Layer 2 of a small transformer language model trained on English Wikipedia (14 layers, counted from 0, width 64).
A neuron adds its activation times its output weights to the MLP's output. To switch it off is to set its activation to zero at one token and run the rest of the model.
A neuron's activation on a vector x is SiLU(gate . x) times (in . x), where the dot is the dot product.

Input weights of the MLP neurons that the questions are about. A number n stands for (n - 128) times 0.0039.
n29 gate: 86, 146, 127, 74, 124, 144, 127, 138, 139, 113, 114, 95, 86, 173, 131, 154, 117, 109, 114, 168, 178, 113, 158, 114, 131, 155, 143, 135, 125, 167, 183, 119, 111, 83, 192, 182, 162, 163, 152, 145, 152, 100, 158, 101, 73, 119, 121, 151, 100, 125, 159, 202, 99, 156, 100, 126, 171, 118, 154, 128, 129, 157, 106, 69
n65 gate: 130, 159, 132, 134, 148, 70, 132, 107, 62, 154, 74, 173, 123, 119, 185, 83, 115, 96, 32, 128, 167, 130, 113, 179, 87, 159, 197, 184, 182, 155, 128, 110, 132, 104, 166, 29, 158, 101, 116, 154, 198, 182, 129, 172, 202, 145, 149, 116, 203, 147, 119, 127, 107, 107, 154, 122, 187, 158, 134, 68, 137, 201, 123, 113
n80 gate: 143, 126, 185, 149, 94, 159, 149, 77, 171, 64, 130, 161, 92, 113, 128, 111, 138, 177, 114, 117, 177, 102, 99, 108, 118, 44, 95, 143, 206, 94, 115, 120, 120, 150, 188, 104, 184, 73, 130, 113, 160, 152, 127, 73, 98, 157, 114, 121, 71, 172, 73, 48, 113, 96, 136, 220, 84, 137, 128, 109, 155, 124, 176, 148
n96 gate: 110, 145, 127, 149, 55, 123, 134, 185, 121, 121, 90, 116, 154, 142, 178, 158, 148, 149, 148, 153, 89, 141, 157, 188, 136, 162, 108, 142, 145, 158, 108, 86, 148, 83, 151, 127, 184, 151, 102, 88, 110, 93, 78, 148, 201, 138, 164, 190, 94, 148, 154, 126, 135, 72, 129, 189, 143, 114, 86, 169, 171, 167, 175, 81
n101 gate: 49, 136, 168, 56, 8, 96, 114, 103, 136, 116, 63, 102, 103, 142, 156, 172, 194, 101, 59, 154, 151, 117, 102, 137, 118, 104, 204, 122, 176, 146, 190, 193, 120, 115, 111, 129, 82, 93, 95, 140, 137, 160, 132, 174, 107, 112, 82, 124, 145, 175, 188, 144, 108, 104, 102, 111, 124, 36, 150, 109, 124, 144, 173, 75
n109 gate: 163, 114, 166, 128, 139, 135, 172, 115, 92, 125, 92, 120, 127, 133, 117, 143, 91, 96, 120, 91, 180, 134, 136, 115, 189, 167, 176, 139, 161, 141, 84, 158, 153, 68, 204, 93, 133, 34, 103, 131, 147, 160, 128, 73, 116, 94, 132, 111, 103, 98, 139, 18, 82, 99, 167, 145, 129, 111, 184, 93, 107, 35, 209, 153
n164 gate: 101, 108, 145, 166, 135, 126, 80, 72, 124, 111, 139, 165, 63, 73, 122, 163, 95, 112, 174, 205, 149, 61, 149, 116, 157, 125, 155, 177, 144, 138, 185, 125, 125, 132, 149, 146, 159, 117, 126, 127, 149, 121, 106, 76, 104, 167, 102, 152, 150, 79, 106, 85, 31, 148, 45, 119, 107, 116, 104, 83, 133, 102, 150, 81
n219 gate: 143, 138, 152, 129, 74, 115, 127, 97, 148, 92, 69, 100, 169, 110, 100, 165, 153, 83, 117, 179, 126, 91, 59, 55, 181, 81, 111, 209, 180, 128, 156, 180, 167, 158, 172, 97, 159, 125, 186, 88, 151, 77, 93, 140, 117, 119, 101, 118, 139, 93, 137, 163, 170, 102, 125, 167, 134, 152, 128, 125, 60, 221, 106, 93
n251 gate: 96, 59, 71, 152, 115, 79, 136, 153, 127, 147, 174, 186, 73, 141, 154, 144, 132, 61, 168, 133, 109, 39, 33, 105, 132, 153, 123, 211, 207, 180, 179, 72, 158, 99, 161, 75, 107, 123, 122, 178, 202, 119, 95, 76, 150, 117, 145, 181, 164, 64, 181, 165, 143, 70, 147, 167, 110, 125, 160, 146, 153, 184, 149, 140
n29 in: 89, 189, 104, 41, 134, 179, 146, 115, 155, 115, 82, 148, 149, 159, 123, 166, 109, 117, 87, 173, 171, 159, 137, 89, 109, 152, 163, 112, 132, 170, 170, 91, 112, 89, 160, 166, 171, 127, 146, 151, 154, 121, 177, 90, 93, 101, 139, 111, 129, 94, 138, 184, 95, 139, 128, 157, 146, 151, 140, 149, 114, 136, 122, 90
n65 in: 132, 136, 172, 170, 80, 166, 172, 209, 176, 154, 147, 122, 114, 134, 91, 134, 104, 145, 220, 116, 126, 123, 145, 114, 169, 118, 123, 128, 110, 154, 79, 160, 128, 150, 106, 148, 131, 161, 151, 147, 144, 107, 106, 113, 74, 70, 111, 121, 127, 119, 183, 157, 136, 139, 81, 182, 83, 132, 108, 116, 139, 89, 126, 120
n80 in: 178, 180, 40, 111, 130, 99, 55, 120, 106, 92, 99, 100, 124, 143, 90, 111, 162, 90, 107, 151, 108, 87, 120, 128, 157, 90, 160, 141, 103, 134, 105, 177, 188, 85, 92, 86, 217, 138, 151, 140, 117, 120, 108, 98, 140, 105, 192, 172, 88, 127, 151, 111, 105, 102, 171, 139, 123, 139, 144, 103, 119, 150, 168, 140
n96 in: 156, 88, 205, 98, 133, 143, 123, 99, 148, 69, 117, 118, 163, 73, 124, 93, 122, 159, 132, 181, 138, 116, 119, 68, 71, 106, 211, 141, 79, 76, 118, 147, 125, 167, 123, 144, 143, 113, 135, 185, 127, 155, 141, 139, 115, 184, 81, 95, 115, 150, 120, 119, 117, 133, 105, 111, 120, 163, 84, 123, 121, 135, 154, 157
n101 in: 73, 120, 146, 109, 119, 90, 121, 93, 166, 93, 82, 94, 100, 116, 86, 206, 197, 159, 118, 135, 114, 149, 84, 77, 157, 144, 196, 82, 93, 168, 166, 149, 148, 74, 132, 172, 127, 144, 143, 135, 63, 193, 164, 172, 69, 108, 114, 120, 118, 167, 102, 117, 64, 108, 85, 157, 145, 68, 178, 108, 221, 117, 181, 154
n109 in: 120, 137, 133, 80, 108, 143, 99, 91, 175, 81, 164, 122, 115, 107, 107, 119, 87, 139, 158, 138, 116, 174, 142, 115, 158, 125, 172, 122, 127, 141, 163, 107, 150, 164, 62, 231, 117, 85, 129, 157, 75, 146, 62, 187, 170, 141, 161, 77, 102, 105, 139, 174, 197, 111, 105, 144, 151, 176, 139, 171, 90, 136, 116, 32
n164 in: 142, 75, 142, 101, 126, 161, 131, 85, 151, 174, 117, 137, 125, 124, 131, 144, 111, 158, 60, 101, 135, 130, 171, 111, 117, 172, 158, 120, 143, 153, 157, 130, 128, 105, 112, 77, 61, 143, 104, 131, 175, 104, 102, 114, 166, 135, 85, 146, 74, 148, 122, 71, 132, 136, 175, 103, 122, 156, 161, 132, 105, 130, 144, 91
n219 in: 132, 132, 112, 68, 115, 102, 141, 130, 108, 116, 124, 201, 143, 128, 165, 103, 138, 143, 123, 77, 193, 123, 199, 159, 119, 133, 167, 83, 93, 90, 142, 110, 145, 148, 41, 79, 146, 42, 138, 126, 100, 174, 135, 106, 199, 135, 60, 156, 140, 155, 101, 123, 86, 115, 138, 77, 108, 85, 96, 82, 166, 133, 127, 166
n251 in: 143, 141, 159, 116, 167, 139, 75, 86, 152, 61, 74, 208, 164, 115, 104, 124, 75, 82, 122, 210, 180, 80, 138, 150, 120, 45, 154, 179, 89, 172, 124, 231, 123, 185, 153, 110, 82, 83, 167, 104, 66, 120, 122, 148, 46, 68, 81, 172, 122, 103, 133, 171, 150, 140, 69, 93, 137, 163, 187, 128, 124, 151, 106, 112

Output weights of the MLP neurons that the questions are about. A number n stands for (n - 128) times 0.0034.
n29: 148, 106, 116, 165, 138, 156, 82, 108, 121, 162, 188, 125, 146, 149, 105, 113, 118, 181, 109, 77, 166, 151, 109, 124, 146, 152, 133, 74, 102, 104, 97, 123, 196, 162, 138, 139, 158, 151, 103, 172, 132, 147, 133, 113, 164, 80, 126, 155, 7, 184, 100, 107, 167, 112, 139, 73, 126, 174, 133, 163, 192, 196, 149, 140
n65: 135, 87, 170, 80, 134, 146, 146, 226, 111, 145, 167, 117, 87, 104, 126, 119, 138, 102, 161, 111, 88, 90, 101, 129, 168, 73, 168, 118, 190, 134, 105, 165, 144, 173, 50, 200, 136, 195, 157, 129, 190, 68, 112, 44, 97, 179, 93, 146, 105, 88, 126, 140, 80, 139, 99, 105, 107, 144, 132, 123, 123, 102, 164, 104
n80: 108, 173, 207, 70, 178, 160, 114, 151, 97, 121, 185, 174, 163, 133, 99, 84, 112, 99, 145, 168, 124, 108, 139, 129, 92, 106, 79, 163, 144, 92, 70, 163, 118, 122, 160, 82, 191, 122, 144, 116, 157, 210, 136, 140, 101, 163, 139, 116, 89, 119, 50, 86, 100, 105, 145, 146, 84, 137, 79, 91, 107, 142, 133, 105
n96: 95, 126, 158, 111, 132, 175, 136, 82, 51, 75, 117, 136, 77, 93, 184, 136, 132, 139, 108, 156, 150, 153, 199, 122, 88, 146, 152, 117, 112, 132, 142, 129, 163, 143, 61, 99, 182, 128, 140, 133, 134, 165, 173, 104, 175, 168, 216, 155, 120, 111, 110, 145, 165, 171, 188, 104, 157, 135, 79, 113, 127, 157, 159, 115
n101: 113, 114, 144, 147, 131, 71, 123, 90, 140, 159, 193, 125, 60, 151, 87, 97, 158, 175, 141, 139, 96, 168, 179, 56, 83, 151, 132, 72, 95, 103, 172, 140, 139, 113, 117, 149, 181, 91, 112, 107, 63, 153, 211, 131, 66, 146, 160, 150, 64, 114, 100, 188, 63, 102, 138, 126, 174, 126, 117, 137, 155, 182, 179, 159
n109: 112, 140, 171, 124, 126, 138, 70, 125, 162, 85, 18, 134, 111, 50, 100, 134, 122, 54, 145, 102, 98, 147, 108, 128, 50, 116, 170, 123, 101, 128, 146, 183, 101, 146, 84, 152, 100, 193, 184, 177, 113, 58, 99, 158, 206, 177, 151, 102, 107, 127, 135, 114, 162, 132, 74, 178, 166, 100, 146, 194, 95, 113, 110, 107
n164: 134, 78, 171, 139, 178, 118, 146, 83, 150, 166, 139, 105, 121, 158, 110, 141, 152, 171, 151, 168, 153, 124, 201, 154, 138, 88, 76, 133, 119, 119, 161, 112, 162, 112, 94, 143, 159, 180, 83, 193, 146, 106, 142, 132, 101, 170, 105, 126, 166, 151, 139, 73, 110, 153, 96, 143, 112, 80, 105, 133, 123, 174, 146, 101
n219: 165, 107, 136, 138, 118, 97, 121, 139, 147, 139, 164, 173, 121, 141, 84, 64, 88, 72, 134, 75, 125, 81, 148, 157, 62, 94, 204, 103, 204, 147, 168, 133, 106, 150, 133, 130, 218, 68, 108, 142, 179, 173, 122, 103, 173, 176, 124, 148, 135, 144, 169, 30, 88, 171, 99, 97, 126, 113, 102, 113, 137, 112, 79, 136
n251: 60, 89, 123, 82, 112, 120, 155, 124, 98, 103, 121, 204, 110, 175, 127, 131, 133, 88, 130, 89, 138, 125, 177, 160, 131, 128, 167, 202, 180, 186, 158, 111, 217, 101, 78, 88, 104, 119, 85, 130, 176, 130, 192, 142, 85, 196, 216, 187, 170, 83, 32, 184, 154, 172, 129, 88, 131, 200, 140, 129, 140, 89, 152, 131

Each question names a token from some text and the token that comes next. It shows the vector x that enters the MLP there. A number n stands for (n - 128) times 0.022.

Then comes g, the gradient of the next token's log-probability with respect to the MLP's output, scaled to length 1. A neuron's effect is roughly proportional to its activation times (output weights . g). A number n stands for (n - 128) times 0.0045.

"'", then "s "
x: 114, 167, 111, 159, 173, 115, 131, 86, 117, 113, 81, 147, 129, 119, 145, 117, 114, 124, 86, 144, 133, 181, 146, 150, 100, 191, 153, 153, 105, 113, 145, 102, 121, 118, 152, 62, 128, 82, 120, 119, 123, 143, 156, 161, 137, 101, 144, 133, 142, 137, 71, 140, 115, 131, 190, 92, 154, 150, 126, 118, 106, 176, 95, 150
g: 168, 147, 80, 167, 136, 118, 128, 76, 120, 127, 147, 103, 189, 109, 138, 122, 126, 100, 102, 152, 203, 116, 167, 135, 133, 99, 120, 166, 138, 124, 143, 145, 111, 162, 139, 124, 105, 118, 167, 126, 134, 171, 123, 159, 147, 114, 148, 112, 151, 106, 127, 83, 103, 50, 136, 146, 122, 147, 124, 105, 153, 156, 179, 143
Switching off which neuron hurts the next token most? n65

", ", then "Japan"
x: 143, 158, 110, 153, 123, 162, 161, 124, 119, 101, 180, 144, 170, 136, 105, 158, 154, 180, 165, 150, 82, 137, 139, 89, 130, 187, 101, 90, 146, 82, 124, 157, 123, 146, 148, 91, 133, 109, 124, 160, 139, 127, 115, 122, 159, 150, 172, 47, 86, 118, 108, 134, 148, 130, 124, 125, 128, 158, 141, 103, 136, 120, 156, 138
g: 161, 171, 171, 188, 95, 166, 118, 134, 157, 142, 153, 161, 93, 109, 140, 154, 113, 153, 114, 115, 127, 101, 153, 98, 61, 152, 142, 138, 91, 87, 126, 143, 109, 121, 87, 159, 166, 110, 151, 55, 106, 127, 131, 132, 107, 106, 84, 116, 98, 113, 119, 144, 98, 162, 110, 128, 141, 157, 127, 117, 130, 136, 104, 166
Which neuron, switched off, raises the next token's probability most? n251

". ", then "|"
x: 113, 122, 102, 125, 169, 155, 181, 100, 145, 127, 127, 123, 167, 123, 150, 131, 146, 181, 106, 138, 70, 214, 107, 136, 163, 137, 114, 96, 132, 147, 134, 122, 122, 173, 125, 158, 119, 117, 161, 138, 168, 107, 117, 153, 90, 116, 167, 119, 147, 125, 101, 152, 147, 104, 162, 134, 98, 132, 138, 107, 121, 166, 108, 119
g: 95, 78, 166, 132, 123, 143, 122, 133, 112, 81, 144, 181, 140, 110, 140, 139, 122, 137, 177, 150, 157, 125, 147, 169, 98, 96, 168, 159, 104, 117, 55, 132, 116, 103, 100, 151, 112, 159, 189, 137, 101, 108, 117, 104, 133, 137, 108, 135, 161, 152, 108, 174, 126, 162, 178, 111, 152, 109, 149, 160, 109, 150, 150, 133
Switching off which neuron hurts the next token most? n219

", ", then "Father"
x: 134, 172, 113, 143, 120, 147, 122, 133, 125, 84, 189, 105, 167, 124, 130, 151, 174, 186, 161, 133, 106, 147, 154, 112, 137, 205, 80, 115, 152, 79, 138, 125, 113, 154, 123, 126, 95, 82, 121, 169, 172, 139, 137, 122, 163, 118, 153, 86, 106, 130, 91, 153, 149, 121, 110, 128, 118, 148, 162, 113, 128, 131, 163, 131
g: 149, 117, 163, 170, 127, 118, 155, 81, 172, 117, 152, 119, 78, 85, 147, 122, 126, 134, 100, 204, 157, 138, 138, 163, 75, 114, 100, 127, 136, 113, 121, 121, 153, 159, 130, 157, 109, 157, 130, 82, 84, 119, 131, 110, 143, 119, 97, 168, 74, 152, 124, 133, 127, 171, 130, 96, 134, 73, 142, 120, 105, 112, 153, 132
Which neuron, switched off, raises the next token's probability most? n251

"which ", then "would "
x: 168, 174, 86, 137, 152, 134, 167, 148, 134, 158, 157, 109, 149, 120, 116, 140, 124, 200, 151, 90, 105, 178, 153, 117, 123, 157, 85, 136, 117, 129, 117, 144, 148, 119, 203, 97, 118, 89, 162, 131, 179, 151, 118, 123, 110, 122, 125, 127, 130, 135, 87, 107, 93, 132, 75, 163, 127, 133, 134, 134, 171, 141, 141, 123
g: 125, 92, 126, 135, 136, 126, 186, 137, 62, 159, 130, 97, 163, 141, 125, 103, 159, 141, 151, 140, 123, 119, 81, 147, 158, 141, 115, 124, 140, 156, 151, 167, 83, 62, 176, 96, 134, 122, 133, 119, 129, 145, 161, 164, 150, 155, 122, 108, 126, 110, 111, 83, 109, 181, 172, 110, 129, 159, 131, 151, 142, 155, 81, 103
Switching off which neuron hurts the next token most? n109

"lis ", then "L"
x: 139, 140, 92, 148, 80, 99, 110, 116, 106, 181, 200, 123, 127, 120, 121, 93, 163, 202, 146, 116, 97, 122, 120, 134, 136, 144, 97, 86, 146, 143, 108, 43, 145, 127, 139, 105, 158, 125, 143, 129, 114, 150, 123, 137, 145, 122, 125, 136, 110, 144, 96, 159, 164, 141, 151, 107, 96, 149, 96, 126, 116, 117, 67, 143
g: 97, 143, 143, 140, 130, 119, 107, 126, 134, 128, 122, 82, 122, 108, 142, 108, 108, 145, 130, 106, 163, 117, 141, 170, 100, 71, 111, 168, 130, 109, 76, 119, 70, 119, 143, 113, 121, 125, 87, 85, 115, 169, 117, 131, 93, 170, 157, 104, 160, 107, 158, 207, 116, 106, 132, 94, 133, 181, 165, 120, 154, 126, 163, 117
Which neuron, switched off, raises the next token's probability most? n29

"to ", then "a "
x: 135, 185, 138, 121, 180, 111, 124, 141, 126, 85, 110, 127, 123, 143, 115, 137, 124, 199, 105, 141, 85, 115, 145, 116, 136, 117, 132, 99, 138, 113, 76, 164, 175, 145, 116, 130, 214, 92, 172, 148, 100, 103, 105, 130, 131, 132, 163, 117, 103, 150, 106, 66, 81, 112, 129, 129, 131, 137, 120, 134, 105, 165, 84, 138
g: 147, 146, 192, 127, 137, 174, 114, 173, 145, 124, 125, 100, 144, 103, 125, 132, 187, 136, 125, 189, 108, 112, 149, 114, 158, 112, 130, 129, 109, 148, 114, 155, 82, 176, 172, 164, 107, 150, 136, 133, 111, 99, 128, 166, 152, 143, 110, 172, 141, 89, 130, 184, 150, 109, 124, 150, 150, 141, 100, 127, 143, 158, 80, 90
Switching off which neuron hurts the next token most? n80

", ", then "Mur"
x: 128, 173, 105, 143, 126, 147, 121, 125, 125, 111, 204, 113, 177, 131, 152, 129, 162, 203, 171, 130, 111, 153, 166, 130, 146, 197, 94, 119, 148, 93, 135, 127, 123, 172, 152, 123, 121, 84, 132, 161, 150, 119, 127, 109, 173, 129, 160, 95, 118, 131, 111, 141, 117, 111, 107, 126, 115, 140, 153, 112, 122, 119, 164, 103
g: 167, 180, 158, 137, 96, 117, 146, 141, 96, 41, 144, 146, 87, 101, 116, 138, 139, 141, 106, 161, 162, 116, 96, 101, 70, 138, 137, 129, 120, 133, 129, 96, 112, 105, 107, 126, 136, 85, 151, 50, 134, 145, 94, 94, 94, 139, 116, 91, 134, 109, 125, 113, 165, 145, 147, 164, 131, 118, 127, 142, 141, 160, 153, 124
Which neuron, switched off, raises the next token's probability most? n251

"gry ", then "scientist "
x: 104, 139, 91, 143, 105, 107, 162, 127, 136, 160, 181, 120, 131, 163, 119, 94, 160, 207, 81, 101, 118, 149, 122, 174, 99, 186, 134, 115, 110, 97, 140, 72, 138, 92, 109, 119, 161, 118, 120, 123, 121, 122, 79, 116, 106, 118, 129, 160, 126, 132, 104, 79, 155, 92, 106, 131, 128, 137, 127, 143, 105, 145, 91, 106
g: 203, 98, 97, 141, 108, 153, 76, 157, 114, 197, 127, 153, 141, 125, 142, 149, 123, 132, 112, 152, 124, 116, 140, 106, 138, 109, 128, 114, 76, 107, 110, 141, 116, 103, 149, 144, 138, 157, 108, 107, 126, 138, 127, 131, 198, 125, 127, 192, 124, 151, 165, 120, 84, 157, 80, 116, 152, 134, 173, 131, 127, 79, 116, 138
Switching off which neuron hurts the next token most? n96

"to ", then "assass"
x: 126, 170, 129, 127, 154, 116, 106, 153, 118, 101, 120, 130, 130, 165, 123, 134, 103, 205, 108, 75, 79, 121, 136, 111, 121, 132, 132, 119, 128, 97, 93, 179, 152, 137, 94, 126, 158, 92, 151, 147, 100, 83, 108, 134, 152, 133, 149, 130, 82, 146, 79, 68, 110, 92, 148, 106, 125, 137, 123, 143, 102, 174, 119, 151
g: 138, 137, 132, 78, 147, 68, 144, 103, 139, 116, 104, 169, 127, 97, 125, 92, 110, 134, 126, 64, 144, 128, 100, 142, 124, 116, 116, 178, 143, 59, 104, 124, 88, 119, 164, 161, 107, 128, 75, 66, 105, 134, 140, 140, 89, 117, 95, 144, 128, 146, 103, 132, 110, 146, 118, 120, 159, 105, 132, 110, 80, 105, 111, 95
Switching off which neuron hurts the next token most? n80

"younger ", then "sister"
x: 113, 125, 118, 146, 82, 140, 107, 104, 169, 179, 132, 139, 174, 85, 143, 155, 142, 208, 127, 156, 122, 125, 129, 130, 128, 183, 136, 124, 143, 146, 135, 127, 160, 97, 118, 176, 169, 155, 141, 138, 143, 156, 103, 107, 134, 133, 112, 188, 117, 94, 74, 124, 104, 92, 91, 139, 129, 130, 123, 132, 101, 161, 85, 124
g: 150, 75, 102, 142, 122, 129, 152, 60, 151, 147, 118, 159, 138, 128, 134, 144, 117, 100, 145, 100, 158, 156, 155, 181, 128, 122, 114, 119, 158, 132, 162, 152, 113, 150, 146, 136, 171, 112, 126, 109, 81, 127, 175, 126, 109, 148, 144, 151, 170, 84, 124, 146, 60, 135, 139, 129, 120, 73, 162, 123, 133, 164, 187, 133
Switching off which neuron hurts the next token most? n164

"AD ", then "Prog"
x: 111, 135, 118, 114, 124, 139, 122, 150, 115, 197, 210, 106, 106, 103, 124, 109, 139, 205, 130, 114, 62, 161, 111, 113, 151, 128, 88, 149, 127, 123, 147, 105, 128, 134, 79, 136, 100, 150, 140, 170, 145, 144, 140, 124, 123, 138, 142, 165, 107, 92, 122, 153, 128, 104, 155, 114, 141, 127, 105, 156, 136, 134, 120, 143
g: 173, 80, 140, 146, 155, 133, 94, 137, 139, 143, 148, 92, 85, 95, 175, 114, 148, 106, 71, 152, 122, 149, 88, 169, 143, 135, 105, 121, 69, 121, 99, 125, 165, 114, 109, 163, 142, 133, 129, 120, 92, 104, 171, 151, 154, 114, 107, 73, 139, 183, 163, 111, 120, 156, 139, 99, 131, 141, 150, 115, 91, 141, 146, 114
Switching off which neuron hurts the next token most? n251

"boy ", then "who "
x: 159, 141, 100, 181, 79, 102, 128, 116, 141, 181, 198, 106, 129, 126, 128, 100, 149, 176, 145, 99, 111, 125, 173, 192, 127, 163, 101, 128, 140, 155, 99, 52, 103, 110, 153, 128, 149, 110, 122, 129, 120, 148, 133, 129, 152, 102, 129, 171, 127, 90, 74, 87, 136, 97, 135, 135, 120, 125, 105, 149, 135, 144, 80, 123
g: 135, 119, 155, 135, 110, 137, 67, 105, 184, 133, 120, 107, 145, 164, 142, 146, 179, 120, 146, 54, 132, 143, 142, 159, 147, 88, 146, 89, 176, 106, 112, 152, 153, 116, 166, 120, 206, 105, 134, 130, 154, 102, 150, 111, 112, 101, 115, 157, 93, 137, 102, 143, 148, 117, 96, 114, 113, 127, 145, 165, 116, 121, 125, 169
Switching off which neuron hurts the next token most? n96

"3", then "29 "
x: 93, 126, 79, 152, 188, 133, 100, 142, 144, 99, 124, 125, 126, 112, 112, 77, 98, 126, 159, 131, 83, 147, 101, 117, 71, 138, 136, 106, 91, 150, 160, 118, 143, 95, 150, 168, 109, 135, 116, 142, 110, 64, 170, 103, 132, 119, 111, 155, 84, 150, 149, 170, 170, 125, 110, 110, 148, 151, 114, 97, 130, 135, 82, 143
g: 93, 138, 120, 116, 158, 105, 120, 106, 167, 88, 141, 177, 113, 173, 128, 141, 94, 139, 137, 137, 131, 112, 153, 126, 95, 68, 104, 97, 90, 149, 160, 100, 152, 102, 113, 192, 100, 166, 146, 120, 113, 116, 133, 134, 92, 166, 136, 140, 119, 94, 156, 127, 126, 118, 70, 145, 148, 99, 127, 153, 111, 104, 199, 148
Which neuron, switched off, raises the next token's probability most? n29

"would ", then "become "
x: 116, 163, 118, 98, 179, 107, 143, 127, 178, 132, 102, 111, 170, 122, 121, 95, 90, 177, 147, 127, 121, 103, 93, 110, 124, 165, 112, 93, 113, 105, 84, 141, 127, 118, 132, 76, 174, 111, 145, 112, 108, 100, 70, 107, 113, 137, 119, 89, 77, 129, 88, 56, 104, 118, 158, 132, 110, 116, 95, 127, 116, 137, 128, 161
g: 135, 121, 147, 88, 101, 158, 140, 114, 114, 192, 105, 151, 102, 78, 113, 135, 115, 146, 116, 167, 137, 89, 153, 127, 112, 124, 101, 119, 90, 159, 103, 159, 121, 156, 139, 127, 103, 139, 153, 143, 83, 150, 101, 219, 127, 133, 119, 128, 98, 82, 133, 98, 134, 120, 50, 121, 134, 128, 141, 112, 164, 137, 138, 158
Switching off which neuron hurts the next token most? n80

"partner ", then "("
x: 157, 136, 117, 204, 120, 62, 90, 122, 113, 174, 193, 103, 119, 130, 103, 118, 156, 167, 148, 162, 117, 125, 165, 145, 152, 150, 101, 121, 129, 160, 131, 85, 130, 134, 158, 137, 90, 134, 138, 109, 143, 118, 123, 99, 156, 125, 137, 175, 156, 71, 59, 140, 110, 76, 142, 148, 117, 113, 147, 109, 124, 125, 84, 123
g: 121, 86, 126, 61, 136, 107, 103, 132, 160, 174, 137, 74, 114, 163, 122, 109, 129, 147, 196, 147, 89, 119, 150, 151, 146, 91, 125, 139, 142, 113, 199, 119, 140, 63, 143, 142, 131, 161, 109, 130, 129, 134, 120, 143, 118, 137, 122, 103, 166, 146, 172, 77, 123, 124, 143, 88, 116, 84, 132, 134, 143, 144, 119, 147
Switching off which neuron hurts the next token most? n96

"to ", then "his "
x: 126, 184, 142, 131, 162, 110, 107, 122, 116, 97, 124, 112, 151, 133, 130, 110, 125, 210, 101, 138, 79, 108, 157, 138, 130, 128, 143, 112, 144, 98, 100, 148, 159, 160, 131, 137, 198, 97, 186, 142, 106, 106, 108, 108, 138, 131, 141, 139, 98, 147, 99, 59, 90, 96, 120, 111, 116, 126, 97, 140, 117, 161, 88, 105
g: 171, 148, 124, 121, 120, 107, 95, 164, 155, 157, 115, 86, 101, 112, 132, 147, 145, 131, 96, 126, 116, 137, 147, 112, 113, 119, 159, 149, 84, 120, 93, 141, 149, 148, 145, 173, 105, 167, 141, 73, 131, 88, 106, 126, 123, 111, 163, 155, 133, 140, 125, 135, 133, 77, 83, 151, 159, 162, 90, 157, 150, 148, 124, 36
Which neuron, switched off, raises the next token's probability most? n80

"with ", then "plans "
x: 144, 153, 152, 133, 165, 117, 69, 155, 115, 91, 129, 101, 163, 121, 109, 123, 129, 214, 70, 146, 78, 134, 103, 103, 129, 168, 125, 146, 129, 150, 107, 158, 118, 167, 163, 170, 146, 146, 179, 136, 100, 106, 125, 129, 126, 108, 158, 111, 107, 137, 116, 146, 111, 129, 125, 142, 131, 155, 69, 136, 145, 128, 121, 120
g: 86, 147, 142, 114, 112, 131, 132, 105, 155, 129, 127, 149, 186, 55, 105, 181, 103, 123, 105, 87, 145, 146, 104, 120, 119, 204, 119, 132, 93, 127, 77, 131, 142, 86, 151, 131, 111, 93, 153, 88, 110, 127, 149, 104, 121, 88, 99, 119, 146, 136, 131, 126, 113, 185, 88, 131, 97, 107, 148, 152, 140, 154, 134, 115
Which neuron, switched off, raises the next token's probability most? n96